Layer 10 of a small transformer language model trained on English Wikipedia (14 layers, counted from 0, width 128). Numbers have three digits each and are written without spaces.
A neuron adds its activation times its output weights to the MLP's output. To switch it off is to set its activation to zero at one token and run the rest of the model.
A neuron's activation on a vector x is SiLU(gate . x) times (in . x), where the dot is the dot product.

Input weights of the MLP neurons that the questions are about. A number n stands for (n - 500) times 0.0014.
n15 gate: 479520474711365633369554476497419567567523524612646424433633463449394449682623426558524621456497533352573627472407183443457762347378657490256687657640510666598557460461272446550596616303497520592399730721574418363395325399695507591680432517584390420553580487408370455628561486447586453443463677355600383527445357507643555511252566581524420615642717476433622585479685612534596407601533
n26 gate: 562671675268567406452651446420471575435432427489580489305531363420617449556493713496606507757529639414521579522732414504714338525466582496416482603557313482482593450493351464615558411570547442493478676479371688324684528211604350659518500612590419511500500396522937326415380304395627643565478347529482559334386475606580644564416334378728443410265482548323439413563428831554431478341570
n45 gate: 453629733489752663437339361465450481619364450597399382360714423430446249500434561589333402392626470600561561504630568417671425419934572492375376561409188604496561360328609585534582527535717396500687657656634304442654568430771372316441555646221394699587659600644484512512450629736530435389562516580265437365504428563617555552543470715396435661539418461792396384504554511531527774311552
n55 gate: 441510553490396425350527310675517422660750531369586707553356545535541472500472497234697573471360595384571680444528624344547535269475429459245465730493477483572510449493497497503493608788472507590663423616296274823610493427417457644507347411521294380399376544566725489605386511532400405289435472616287521404542463465507486568455503530576459616620549601548476572437660636527427689397252
n59 gate: 376483545256348374466587609449186597527663582575405438496506642350449561487401540527551645630547510574307537348576514463517324619444403591582388383626589449490693497310327561604319553514616385326549661483403351825365490630529770503479709372500593465490354480292446507490676313518635777386399422628356555527438613459548486472534457386347423594415569572487696551462456500551551545331526
n62 gate: 567419351761390438430559519506566204503416472472579555340726535316490579331557581348576558435488578378481531274539325503602769446357484550644636385664678342535376528545408443591459376642408635408484542531525314385337543654491604632465443396656420494577513506462465355487330523497598363519601325497503516465343540490624468474557463482569615644538385475284478453693497542387557430607515
n183 gate: 630578232320540577471677483492359459685744571571704339646369393584646550197271545437542576717405643558276439072441351427504306492419361434542608712561730417455508753350629604446228683301442566479368567525488725345686448460648650603504580504633513197455577393350412403538479487547415594636521650319395378575698541487483610733483524233280566632500601182698595438492340586740596669459389
n217 gate: 417617900419336491403423623495246513514571162550706259637604164417656951646372514697656384585468679437295280728523650585478658486477558736597509509272419391296513482513537340224514397519445495317580343581257721633441726526596500536700679364528652683723439414537321407616600784476589500658436674491505293345195581343555472259413562518605495749609657215636386600653459569577431505545937
n220 gate: 312385368400468699448496551387536679684493438547533615564642464584485460461456428376489629211529325511529550433637713596622330475526461576662452403632480394688353389293511551615731607645358420588481496414619433500786507786591624533348577554612404283821571359537485296237558561545348525590551657579489585424419396577397337292558589573431737630489611386330562540478446644551452518765510
n266 gate: 336390445375593433683614400346511508576342500415681484707353603550338523676438439643314371654629443530707519700492630262575473573670458397769488583545554239481511557485654704553527556347596454523464734614534775663481556500485472324539655439532535571583453302608307582602412400385201515485408330633449418419371428228314398783462579603450234569657840453420389215641355413519481512462596
n281 gate: 272651562447503358451533368479545248503682551383663549360629404612533383471512539274331503318509429485409604632500580418406491569593456476485612710512525590539512415477602389536518556567476560551404427565610299476372500650373488575583561551593382537588463464470527558610461481652593621598485467616445461279302456521603537553563374644455574578719402533551548590558408415279406582527307
n303 gate: 627566707661590345438484455644462386579626404394580445712466583261413382544503354449368441518516421614519250634510790421563477490543377296630513550312323452452525648415638487541384651412494522516559494617535570519424425657808437516428452554467694467588559481535474405428503570510565620655385610522445587465305708283610562590458466518417519557490562510366513548392621509484764477506598
n308 gate: 444639638606583420526423426574267291375438634548474587588305563556332711561199334478373835493489347629682401288391393722555673426527464515429507398634472545710781445525463500695474416409496297515557523390478474601563504368382634500477691737412466511653473610769582591681396677554414332401426668518278620596368351508619394419693652543496364596293613515504489559689504570323590602489511
n15 in: 418415558515524628494445509444559448518482497553709554577618494403547438256279445400469484500564357408612595475273350603567491667519473543535478604533628264537430354585488696764584442225463639369640437595503518462518566672351484552693519472526453500461612549622587421541562574413777570445448537515660256565299689472484494539407394518550518454580409447386531606519540401540525472623649
n26 in: 707488544445519714310793176444580299441570220416484707479268317568404456554576512544701321813642311524535587259443434661696390540508469524536504449379534560500292539576516744686629531329824508560607455602449537625492644462488455738622706357368217479653385377448440435512340346628733492508321363437358500480447567666440618533656644462688516663568650585790436372370425368397556366536527
n45 in: 446579479706356575554508550466618440286522557378443581469518621607588519345626640595511469539383507722504478345419098534437438466156530246531412377582582329644283507752351652368653511481412545596668677549590285535576389405595516458639903561390411477407574526420653593461241571417419530365557565688728339515458500438186535445374537474534658432250546508572367660391323428504527303621635
n55 in: 542448213507476738571524507619646503652497398402511308413234472275461476738570420658353649536452524261551617479546611322407496388622672681680654476562353472597716366242402434472584500518587570405643581497366633560590595299597518465589454267601578446404252427521584596585720493630469531597521518479585528542447606542461372598329378584441245542531486581538479458293455411639289542430436
n59 in: 386591372643398629324313536524564448484638500532342484275492416277573371676593240472662594353488694376539452652561463547421459472343540440255666496496440629776492480271415431608314366771613636391570610456496556256624402678597758528287715396662304471512434368342573451582492734496625353333380601520447740444716203696626443429335567604774416464363328382560319472340743451372565422749434
n62 in: 566527638393513633524439462629568399298607503544353628426318666181531514503367652599545490525439413537597712545355703523480358585468711510603640597333490469547309423519415432321637714424602279555490428483618610665476546500520673307680545422546497553687556290610575590448401588489437483608510555500441459717666456545688628553374610582612305480201441486344452500573507372686541386514578
n183 in: 614394546676391547454603487213351410376741546600441348362282496672517633638304678646546580671434512615520521534470577692512403454658459347559563586431512408318443569334417863558056582351437608780594492611632687382521460540728410512356479214633622419549479483224421521449508366483447561216479412587428639326298537551324690716637447552558475446512462173802363475636306680264621593583253
n217 in: 708468837371795365339218696318481413486550028360683078481793532528757616396425162388472585478597573329573298576737404527285434519227711407358392491153369449342417454412668621375533756362421537402361462390274602453509636531737659514509839347486774615495754565416589604320686747626523560565519650348528533477396615547603173398295405473383505625681372505551546579548629746532603637616580
n220 in: 532465382582454361480390651623365296343784536480292274504587211536265504399460587644304359485382727335336598593743553613469504444688324425355572520566403297559316640677799448402336519508568421340488355649465156396413392481714377382512552464357399582788557500588516468403762285611504684504413496445609669583556484609536346393655624603488398445540306396480603663516157549595580343587694
n266 in: 847513533534625593626466393628321601402567388582569661673541338435586337684307551397703417352602374674450394342674650445403814560544437692483362643584597671453652790561268436576547487574577346655447409703627554612504858496475354402382344355544765385244676462664466592627569375229512445500329233504735305722213437556362539322427642405779466338526378465670611474526742686462276570713344
n281 in: 531302478417396410745809473611386530583493328423493510309497330483439517585537557510561507425600715450579391428596441609371145406531546537507416384395245547517480477484618423374422480500604467493490643702470512551383311568432437834373591604614629614533555517412503568650654643483464540527460456413490666473629487667547579277409402590500444376466520361580523476425507203416324609640532
n303 in: 466348257580360435571610611482441536693731548422381590363426753474322504536630584581723519472230467599420595719523557417768590345777489184485493583684593544706565471622459400518563471583570592808398403420515517385471525712472565647380303603470556401543523658552385444455496508538486645398357567701463526691635620608299590523644363511710467430456669306449371629541434542434307571243504
n308 in: 649430488385387496508370440695575496411618828530542492508597549401432263829504422534500466511556426444596726454511330282633294684732548316572791489419659414601689437429590395511545541419572766508566485671396543390317295522468628631435534522461416492482434563228523481511511590609591604712616481366469310665675400302523393453737324623523489706489489470478440274558444309620734496328677

Output weights of the MLP neurons that the questions are about. A number n stands for (n - 500) times 0.0006.
n15: 726346694472618112607380255601611362465624500615517667518486691613606429513527652529408527477582870356511455312825697580589403448391621371537310237493265664531579560628567463483464429668567461420489372493553417687523417372293589402459352383461344496388596346518246264332626509628306551325410568442373504606742500387290367577675553510516472368317460418511637472470328504511590463479453
n26: 585340717500540663447438319413493394436500420642633461513322316383583549366663531678442246511580504679510462522651555435534514483588527538405500576500340403434411533057600419516483638528447422454557556539574086645389522322367744493569581171460372442691494407493458611435235780408406467433452394503510593567487659576439659326475493465431474287403483617546627452475515394431413384423550
n45: 605516573383521481523485580503507412398400672466593611537353759512679542446460527523527588783436482576471544493615482604526461510321343246600443422510782385565560727735302443356271173636427410559493335452333484411555259533512514507699333513697360381487528344470377586403507312474476582415643483463481496500396559487431401574518533592414486379519640449642659364458544503497285268487408
n55: 558622206432434224382483375612563351550589484597394686638322533552659443289388545261642496629273863421664545616541559520492446500525513510438376463393533466610424532621490113360549548611430296485500334619477649715597389468323435527484500482568340408370438493655537643389363482511418586372413744733311480584481475415560398585815568340536438527675518489482563718520558607418754430694265
n59: 500637731556518395413512349627476671327576427535497454402388658747611411540519601453512691368573628602513479676483312572301540528554722534346694556480448798717635447527491516637575649375391545621671525598564600438460309417356376562427596553423602504557535262382584335339375430424259631413519461647369242341411393527415500201311583374364500504605337611530472539531427621563446407440406
n62: 607400217843381364348589334530303337458444590495422643553782491626362676544569333496580393656557700463384469151882065359695773311491458625766195329665398271657655449460562666530343162523407743385626577564283731127383613634451414434440417702635482408413675524386509668803694712594626467454546201500587752174397682556451517433467431508512613637656614450628549487600543531371298357517465
n183: 434467615536507449616412378592549552636650591443483392412264571259388310520435722482503469492536370788543510589427476591476390349515609568541612429362775683356550740537597508333527557187338561268620519663639500488665616507510584765608412432544445351376375446420632378425373673565258306615672712455431540750294467432551507530673424303546302405407379255536582454292526515719379664587412
n217: 357416329653434513595721779348532500324621862456340658461409524615417756486593524542532508513442320584280541428529412567517488591469493851442232409816379630643626383649483332534747734520550618553553440437545912621585393587464355450670431598336399563481518404439635716421463141534492442438559516460259436694768329538276590621566269707524450338407411425301642408306497425462361582386335
n220: 188410123312510701504420496449446641730522361628504540401260746260509518624376648345507694398308268610604470630208479685235476667614470629420652481320350570562380493404380600478645543484326559348346591412420226508497630325622619692697790263267329570504306433530387414414643441496410435532427337511607446567629556322418302565451500551371380451583591329507276402493517481522538542425711
n266: 619409409643586553326432201639601513451583302464407445539643650323595307388375681391516661584386743615510599317333803474422523511468494225593303572437393525646490583475305395599444547359623427663472310677537575504374554351669536416384356593374447574311513493482300420588430589424315697453321482390470508478583556534482217511387642419487440333625684478466439443487645522776370729521567
n281: 512885254455550628324705530436299571240496680401381500504556417740621366322593565567416591608408381558449533676311597391657731588165565416537974644606715616540524594451510224482646569605531525523548354479512579532568581671497497540643554340423496693681549455662424542563336491362653616486411761573454349613301332493529554545556591390599392803606333694500519528473553568624582364438378
n303: 529598780555539525420380411592433447675606326465704542634356308600535530306442484379452639533487514530591432367307591434373374580429587311481557354332478346325461485440707500623435592317551464471288378626656286600446515445543471507496617376552528597463394552546567429349376511579385680556470503433553391578476692385634506406261686393381561543536525726443532571593544528612708522515509
n308: 466442166426508557442314282551530514522757440620415448559539429643520514625424479634521494683380597754632467300606580645578513680438508421453689464454464354481351463482621503593698518602406423488405473373506764705435363399433470547609466328474594422520478321459515309536500514577404503469565561445541490451351471414419359369603491329573568538587638443494625525353610533460602461491631

Each question names a token from some text and the token that comes next. It shows the vector x that enters the MLP there. A number n stands for (n - 500) times 0.011.

Then comes g, the gradient of the next token's log-probability with respect to the MLP's output, scaled to length 1. A neuron's effect is roughly proportional to its activation times (output weights . g). A number n stands for (n - 500) times 0.00073.

"re", then " and"
x: 412339670595523422503492452522561580448521552486645462590521526441486403607583518544421377614354376486671536543371413472606700532460461649624514563656522584469710482530598583524608506716602545530460662520440433399408486657355389439494550518643435500420412506389541263489507643543688561474389577584419691418373481562554446501398489563622535431486490563411543550522365515504561560396328
g: 455523583443619609455379395560608334460499576377471488480697564392688484532415400455494468407498394688236488390437460636469442655253384682541438265532594440516602653459676464347455197518446586418476560454610499615315460582427498369573355459387453333207493549566285576733408536357498524396605641297477373575356468345498415213564968384409484700362448633301536502566556664519454545559605
Which neuron, switched off, raises the next token's probability most? n281

"ale", then "oc"
x: 337508881616601414415557396460556486550439641492571533603511549354554470603532560355479478393320369451622605451339640540471534483462546528420561490428565575529462454547511400393440446497540495521490533606555291364541518460548430439421437394428447383603485395561358449483441438362698474482440500511533463530562511568474562649448497634431510574438447442427595375457451647418496382599354
g: 379695465541474485480476621687281198513723458508457409574560404419443403582612568522355610556445443509517423685411429266775499611658743406673420429518367482435245444575491418380533533629362720528342518580423642317336772389685608471580551447366527380532694458269559352388551478250619446414422631301352481397542524384488501648291508442330439558477582544485392225457462536565525769426606
Which neuron, switched off, raises the next token's probability most? n281

" second", then " hospital"
x: 480506540576411548520532378451457539480372364530589517495645471431411419510443511494524563367488439462474466412515529563507546516379457488563531365473638571538673481603694516542525652396471576518448598474537098485502654467404532373331630474502629524508376551500426544403445471449549621547395543503556556418514630486570423640456534563367483560515572523528442510434554555466533527514550
g: 518545494428410198408710455660621390511465334666506325687606599591667560290663629347201413762539387613634586547363326548414560634452511372360426614640650441333556459627636457621585384378615470447641382368478490458453626359392541563558584492401586521445608465401855408653494407415456351621533484580557696653565512294554718465259366541680260449556439410516624722435608400498567468477531
Which neuron, switched off, raises the next token's probability most? n303

"western", then " Medical"
x: 411372631630589587529631416497413557433421348470637534586487485593416454552446535363556469535489398521417375357354394547557566483431457551691438518491568508549539451558603569618507532483501602594550602423561221433471559612478479364311617423513605474523528555514443472505426562447660513536416430584334536346406490395546606573393481536522531531458420620395510535653450603569489394371412
g: 508555449534355435440677497716745243625600407462628493683673434336602464356566504358451370572440466478555712669399324459530415712557619494568495389666579551340280520527665391553435339699364531530466279391630536500428594284384587538584646651674690422531637586382726495481423622475581278546424517473605623692754288256556596362245504610576333457537431535486508585484602495521509332513738
Switching off which neuron hurts the next token most? n59

"==\n\n", then "The"
x: 446540659504537512501344359516637434542477431390691429561474521338406383464525484462457506474493421462471470496450548464501540466468534297572491561369564492386432619509541585388375448442528415458454574661498171431426575471574520481422588471577648588493405626387544511455437631374522561548506463515573564404370597466521464438432574393320521615484502421576507528549541496451586283573583
g: 533601512630557275701460438611416682699432640557678403594412595567463257576411398431541533281562366593327498443452430385708317653329437319539565460592660690525478455483457539295586519595450697448492679697535426592479394581417570579695622584614407439437702205240199540551518478715532539710619377488411499359603392453510495384667563533315552429659524472710505323739642489437334553533464
Which two neurons, each switched off alone, lower its probability most, in order? n303, n45

" Hospital", then " |"
x: 446393539594626575396529388515560632536562500520588638520549406545657380472542606227437488385501396583497431489315450511420590579459423564581614603551517535484557584471497575504568590463557528559438566525574231602422448469493579503573560521454589421396381472386524363401457616498478501403447383483567595531276445339567426522423569413541482478599467558272504538549508655433562347497421
g: 334568405371477471522363483473480493510621425453423537532392527394215696384527448812438443234555764547392395525508539639399635812674455338610582606446367435457617556375526560553426428465451602534645450445393779530435424604529517514523469231462428355478220711447436401592494585593435268416481346312439495510503127413465329623394530681559544601560477646284717398477586499317405362632541
Which neuron, switched off, raises the next token's probability most? n220

" t", then "iger"
x: 629519522675541508403462321471429581474632494550559567527496413308401392304487416464535425500451432446373507302402382455313527445590462603707416494406568401434611589573497598484416364415480506547467619599467291492439581461638581453481597384532421460439521422320433388408467433392611559496452404616602576360392580515489635579455478392546501500390429450433507500595504538295483572613462
g: 524342427542551402575632846477552492462684578572479489525574428468553462559523765564532500441461550545429632647629323461732326393576658564585599434296548688371708646282476293477318688331505358676637569525413477618529444519425595470694575576362516483507503478513620547374629334778606467344752684684586453545496826395706545541332290607563322568586598445542607648595618620469410382419596
Switching off which neuron hurts the next token most? n183

" Mont", then "p"
x: 417384503728429327485512352580413614593599416493691421485500334371531415543514674458574449461376441548533404446380554535568642546536550582612528527512405495380530345496526538563615608464467585491345563509415364439394532461410481455488570445475353545422453600238604411573484589533681451498357408449417675488386699400423573420477490387598501548541493535505482601635439493503603516415307
g: 674539427436161629543614374673599409486587754497417432533526641641624442513336488309381381525328523472517472481483587421372321520371616387240557516422451646196462109228526528473444504495488574506603544545444561387319424626631523444352711385413483522548362437556637360242530387635667347247500487563456545521387405261650756375473587375379462403534490608480670421407491420682505499509460
Which neuron, switched off, raises the next token's probability most? n59

" until", then " it"
x: 616455600483542437452431333584557412532452389440640464554588534301553517516357412491491536470549379438601446254524542452559580458479383233519476342597494455527639531464520496478514584534567587364429578606560206466472509461547535600445647501524528560433470462492541432411394587552577510663543544415530539515498623457482405505442611217513472606586521452548441401464564505468598491550529
g: 368628576519617502490465510548528694506381310597436203610532646534366316449609422648571601304489644568440430435723533465340432545426620657327529567655516286574606608608665378336524449609614511509523392520438522703600518601591357463520679602780532507581357143443562621563599326514423650693508562399615376345385275525370602696501809576271594471590445458590493452357415581401716439605671
Switching off which neuron hurts the next token most? n183

" St", then "."
x: 432412610640516536432627407649508535640504285490401311393550422348571433397644545376588467476542526454568448422263520568497515610538384496671516399502463631451501481534535677542389481558558469649300497481341369419404505378485501481461597564385455424448472508463621430474335453528598472583515423386462489549300409546580525517415364361530467404432457525402564365569457479520513477357406
g: 504528516579476454539732425524593762648304502477448718673526428156534535614426318749273486432489668654563235319612482440480381628570537650596457692565897501446503672326404432605465420636557541591501423467591524665660728585595465597369544281505333447415440359267357484446466531528392521486626446502396427479474620429390592385356412447567525465555499686319547643549618470368731573671579
Switching off which neuron hurts the next token most? n26

" surv", then "ives"
x: 474352526633439386502378393606477509446454485298532490525554547427433432525629619556492538359620298529480447491458504453475483565500440549649517690357565537443574573395449464564511558496307407496402537695463348533505573464587408412366673452561460575347372391461311489548385575431511545427401524336588570512359691390425518491425547529230355530552370585458545487599483488313569662468596
g: 604620496274770598419434532541518480291462567498514351765418434436397316606452519434590423379529424507454525407467406393485423698333569485622450182402737417450437390393576585399645533629523513215495556231510545419425627626658783589652470405654472500371472471793556631355414743584584711242520393412469376288439401425495622617660523431508355446292554545626518330464337612484475472648455
Which neuron, switched off, raises the next token's probability most? n266

" building", then ".\n\n"
x: 436501470608577496443545364465575480623523478633589488603570431606359351497457641398521474396558415453584402463436474538432397581570508615446548508595670550556488514453545520546460610422441496577506632671594198539340527585501510339455537494391703414464386461342431488441366579474547569541369551510525522504356532579545479403503514264505476498596470529258597581510546509403584569498460
g: 571407443492548592436796396605561686420545394571527507443523368497660428473540308528672641396510387496685524563418307645610503746463644469426213571441577524597326604509396557515565423851512499583378574461692635653515615549365555591437542348482142481515485463346499628315467465608551347444465517365436343267439564376262518366353521504386747346573278527569560715529612589420655629595761
Which neuron, switched off, raises the next token's probability most? n59

" rum", then "oured"
x: 410640476553470406593477450424381661601557407512460456493665329457447413597529536469483579481478376531559437504398465422577600638516606600532532575391495436602721456502489331675517475428501474413482589776565277508602626546397435588405660332591502444549377541351316514402539533413568453564402437440520569468459645436485608517429426512353535547564524613298436588511482616452556564570586
g: 549296428524286363671638708281364307460311352567650464287469582447584512491694439505663721543334413717378546465380717296466544488575489474641434708429429582453499508558616574383435498622384593236256517590306613704469570475533547628503454320361757545348535428500541483504598567431476572648491603507496303626621637508807406639752430454549564588436401655560534577569710408330380513516589
Switching off which neuron hurts the next token most? n62

"ark", then " ("
x: 457479691630607464432539298483414605571536474501466497420560516464328326435586539297523550429528372402510590382445436506464459360476475655556441363509598610472542537561570553560413285549399451563573557577442296544499494619520479413325543342464538339524443483500307346410443587447541611543447407521540697464433509502446546524371475514443461403400435524359425433473666587428471597510370
g: 433570473566276716375230590569540499381479475352619580360598340380598311380620552433293569503608503300490446629490463658538457639602507365548427341506625694448406617485355397734507521690563452581465657432496624487458256500422692482399416396544504280622404785415475530420523646559580372456651467406481452434513574227509403497529367220673667601412211517454723505500674520441215492425273
Switching off which neuron hurts the next token most? n220

" from", then " a"
x: 468410669580512409512449385611474460559481406471600508512590663474584436439490510436500483455511410489509441410527554385513467504506549153481486469508554477485480458444550538495388487481464534513494557553462098469446438527571518454446567413541455405447437485466454416514461619466577451580525570484553516447411692513571493516361421442410525606452532451529453517593514435502562510493499
g: 314687620438423483429681418395531402398257442606391531644613600528356375656402649431527489375600514561231461412557449556544464597369357490524453496667597444480415519159734363445677663627487352480411411489377380243491390650631582290566449308574579610470595321578392371382619520533470633541689455560740603439575391477482436304529444427364524421493486167294566381486580547526720800655431
Switching off which neuron hurts the next token most? n55

"==", then "History"
x: 401364535589411514451342390575661436634610505437538515561411391426510484407521453431496376519467421444595493522530468455561429425515482357572466527531522463464596361423549500559399453485347401440369521485557187441429559439599439515430556522622642622452445609543419586466279431453420554525441529438604651496505558386518525438456693341343548529552512461575478465579494501321499315614572
g: 571638539544606446519507278543414543458855602408435554433384591324356392504626552603733470333768697572650496404429263352524671660427524577451507671665821665516595441350511543596349269732599623504314409383554446372289335580459446573524553631540444421602507443640198484507601344447404520421591527347395643561402511505319421311652422443460639454528679535659418503429494707497615626523553
Switching off which neuron hurts the next token most? n303

" following", then " the"
x: 451454559477556513580413410598634495521447458529588438528681534411507457434445614482568487288542444456551457369450510538513548581436468125500538507588506460524540478430557468502577581487671486438494684445539202466586470438447369449455664469589420523463495527472545381528441564606570436574513542416640564512389580467592456491426538379420554609467574474609473486460513525563633551588550
g: 544516520694478378675140297831713523708682829429634537431488612365547258511443347562414456453423334539499496397477491471553503346410489480264417490691708651575603534632459485562474415476658608392710658509594473647570257665529312639692583540488416507469449434373504552573399482587587302641325385480508531601537685521407410294547564420432573702537484523537583245637537414537547356584415
Switching off which neuron hurts the next token most? n45

" t", then "aur"
x: 367549568615568507426605444453520574517683523497518586441573488212523267421534635516549496447433413565415519459404551399404463477452532557597547413289571421558703561474436507373426475360545497619416530501561320426485527343619573505583602430479428489426520501436540310430390390394571389453537423624576397472325582504508620696452359466605509513484371389431526422526527583302596547493472
g: 675424564501535531371450614640536583541343399466469658520829535388473376366694510404277346466459595642630315344482540672564544558704572531383511427744527470505551531645421639498589587374544549598516608512392575626414722450545544559508314557623604355770462470454548628663414483320462662645367645819433474555380481522262664346332644245626657359597572569529524235566636431283581392566638
Which two neurons, each switched off alone, lower its probability most, in order? n62, n26

" sh", then "arp"
x: 514549596604509539388500390614505544458558513517590495481404490425351486390444439505673603498451477350424442416447635417447351470596444573587499543404614392490528502483325486530386586392439605601491487752574308505439509353527463394475498520657651649579474465381470500458503349424515480446539416406526533441347540561621485501490231294421365555532440534205498515442364497359613656471475
g: 795504615559356698265419517627562437395767586457411519484482508500565542417495511400494438653475492307615360528465480527320465468508535562520508600413512550353478576438815323435455631500492358747562509489713515385469516586489700433482533579221408706346435275561630575508492579367369421658557308600553243505507535720606537275578532705393344513574523625536436397415736284850359376596618
Switching off which neuron hurts the next token most? n183

" a", then " species"
x: 535537595597466505577595465451544473538525440494583456564516586489530450546504512514514464539457371448562474379513514520536379432526524406551443596484548543388537651498664478553455589446539417484394531621599107469453439502481563393329573380498521449424252601493467447394415534310566529392468493431535485570401599458492507619424438378331490480511449441475634643498522457428496469539608
g: 395574470590665460535433719395659605618615440200354550491647379362545393530474399423361451272519526510601296519600598446629382321502623589539597411659479351749406370525574301516443526567376358398401721451354454575696571535537413460332580231279566368603675446650635751436505423476466376445347419658616574543500553479582494357263588428530596190471476529497622432352666815497464539544297
Switching off which neuron hurts the next token most? n59

" square", then ","
x: 418336529566601590438439373449657476619367518670587489522584516522596412568528517350574473425426420541509496435414523427352414641432478520578454445519486615512589449473494561550429583512611444469411589640593212588244620530643393312327536461532530434530452530449431372355460615472598517540410529553483554408353504442520396481464565349486476478473509484399577547593520465484519681542425
g: 383521455619420724473317216524572757519454547459510616640576684418582348467506492550434435384658455594537451385499470616538540590468508609662533516345575588334501418305325418309428401583348628509536607333667625518696532698379448440409431565614302462533476387297616413286584353409511532730167598327652471514576418293645465245610313616750580410520439458258533612383725515421498356447457
Which neuron, switched off, raises the next token's probability most? n220

" view", then " by"
x: 496451581588575530398434288579504590587454526416523400481646540518288393542520427501669524461553428489516500399431412542462572464632633521519522524507618412740494480372538377606524493481420450508478490732474253414440483612565376407219565470563347435363482483350437517472467539447625451633418415474456563459380645472456447429382632288348516551555524586381568476537580476480481552498455
g: 494328580754575372557161598385535456489391543554404650534423624801374286399180590657301441483551462430600608503613543362456466394388565441403521350530487446663410561660490553615582512507513531670560723362602381557521569476408671544492500563524435490404411550551485522557452232535611533680809454632733400523409529682496251394577634394631491524633390070314577538509412463556610409433506
Which two neurons, each switched off alone, lower its probability most, in order? n15, n62

".", then " It"
x: 440482734530494552422450380620562457515498350493640390545545466414478431456448440471542510356545447485540471485482621396492513498435484184544543423406582488374412598460520486448478429458489526472439591629539173481404516500522455534409608475564631529395438529388521482489464672517427544557515521484515501413434521373527464448449688354349588608539551524624495581589553512450536407563566
g: 208565530378416360457550673611529621547425398504622220696481496474251461545552476513634644390470517648410405359736449497517532393592717639423718387694678551400694485516716401390647474735523454335522312487606572386445493533524439311504735377569425457568501248476608476510520513466469763479333275591648440254360464621212485629539627359384671654327467482465651421410493611513525462552492
Which neuron, switched off, raises the next token's probability most? n62

" Church", then "\","
x: 467493533736574543385541287449516469541361483488465607560616418547522355398563619376611299481528448536519495427350471525457597640406532581543626662605615595597445488501507499570458709550437686477556568646609363523414502585549422344451435383485690463518345499496415375436435532480544578552503413501489573435229494459471517423405523487481455530645457496291507580563606685466536399471396
g: 352447495486395634448261504485404614526457550439436398619710599286479429398551650379522446563542505612519593426398526449526564513392636546506679382174413647430646442366197431309454466412358458455399514287738537431527589532443395343588279507729536653688487275461589602389568318445638712489163720563780458339536598518658496394709466460527373410371428347378505570441653625485473476451309
Which neuron, switched off, raises the next token's probability most? n281

".", then " However"
x: 521499752487515540415417422628553448523514283444639374525520477426509426468467445469485510384551475453582437490502587448474531485441534244545493434334570510352426604443545539446406410421486505446411557628511183426404541465537506532452614446598640522416475526422522456482502699478457568557501516480557505416382556396543444408435643387367584616572561523630457592569556489478561409558573
g: 353647536577473632356526470494440383330413489611470556193546641518413600761582427501328395443587554524443500482490650553543518576747675443276526456564325479575483799640141495505620367481548396493496440385603495419459516585589263193265562409426622513475398370488615638676532609442305543758519493461329422434557576430200510612373794582433462450486600587531477646639696537459543665421356
Which two neurons, each switched off alone, lower its probability most, in order? n217, n303

"onomic", then " classification"
x: 511470562619493524520398370520519574552448460544580665588593582503444402454545501437541543414588434392567422496409487545435503535527486504485493529462468404435511485553611492583504341426596471480434537466514136583504608509614506333310576456618730444492535409525447375406524594471566522374355516534490430468364451438511526690528504553425449470642499424404412554515434582334613578604486
g: 498466402480470514455404470754661576553507594279529437544547482438484330483514700321458387438301614353563375554606408373421568400486630446471244419520404493450533343480513678472573564505432417490569595570353600566693585416540553460620416390517555380533791716572456548708218151370553697390311433736590245332395653220687476441288400452583625530664467549510354318362595594515582703560483
Switching off which neuron hurts the next token most? n266

" the", then " six"
x: 593445569642494484442522418451471468532484349448631449518441516336489564530426504487516430486562430481576508391520572528516619611501464263573412522423413402511565399558661534545485488517499583472452574542558103526376599522512585514364631464576604524543424529502510465449409620454580542572457517506498584394419649517583443466430491298485562568516449469480511539565514462587504494531482
g: 459558509379378575351611458310545452542601483439370638467635646495562585427738454551475434461418383520411374487580648501597304310401404512514295580294498587615369699543717546458615771672574389488349541532500404590774447669466322388550432876476537480339539381385594677530591514385651445567561616508646459555444438359578482386692661504489562637188573483594415286646488249688712671584627
Switching off which neuron hurts the next token most? n217

" Catholic", then " con"
x: 335478478688530532482478519525430600508401368448496622573497507538669432432488518327448469340528295535643462491303331491429567544385570554548479655497552346491492444511584548602466548459625695608368592576553250458308603440464462373374622577532631523453499524509479525545474581418601436510416434525452621494342515416579559444398421431521488513544441547305453517589424524470498518504453
g: 681799452386562394477556678385506403533358499388433386240534824382342664554503684463521666458352466343335582274495481693561574516754396607282250500510281467395382564400503315589485403441613551640303627482474458806332367574491341433517455609294561653576478345611465405482552591496641524241497389532437480419304628484545618506481618414582474558660489423574508342562538490622670697576526
Switching off which neuron hurts the next token most? n266

" Louis", then " Rod"
x: 333411480685587556536282487517414624405630427310505590586690333370674559614401619317508508353493373472469484443385454563556627442400505621497525568495632361484600561466485614482569348468452569561503602448449343485475545399443390498386653661511396539521523511536517479573409595567526347594367423625501648506477627573465581555493350486495381616636531455485562492541448508412461356431421
g: 415539582568719630425359358423396528612569693573624701404388495535594491549511494609645384759385567466457572402656534523360460584546539529475625684320263463521311417317490558295456687539431285450606318723394490397632311448598683339500724641546372656402516593670469601486561591608429602490373512346254500552447498538680289506350299362486727467497364561573286417388188364511362595555423
Switching off which neuron hurts the next token most? n62

" an", then " official"
x: 444490600494502459605552424458445434534458370462599535472558484527488574557337604448540425483496379416590516412453497534543525478502437390567484449520516436446557400493642356492515479402685591515364562489572124458438435401444617457372519536521499576348505525575487514433418585514520495536493675334514499412412686483659452441436537497397391550548542361568551613462460444385554495587584
g: 347534517459493648529765446699395751465434429607673719475583514525340391529613452450462471412502527314546621424625546565430590625368596491384540359706291538549614632458670658807640568624596572465399650520595494464662459415450363373658618653413519402513340587567514638179322474521389536596461494534585401562581713749524431629551236454373459515862463450531501505569514707436692624245534
Switching off which neuron hurts the next token most? n217

" it", then " to"
x: 477398530692498414444428283483514511511414489470437526494601474491490376499413576382588386450612414441452570351450524496393502492517501592532506567473489548628593499486531432524431504533223441579543714536440164479377526601475492574358551506522440398497325433419468506377383511431524525554529448453601525366427550555508442413399491514465519580451491576377510534654625498511519642417583
g: 560512550615656317499418434723450319457533583672495600420477376477589636558496459420425507434429486619218423662559464582305604574611667532492341510575488382508735459481479580756412702482363271513561433304434436312603337535689470443444583513224382568437427795529555507557589556507615632510682372508305530646444332529720461777575692534436865730607579248518523389489454407547460626554528
Which neuron, switched off, raises the next token's probability most? n62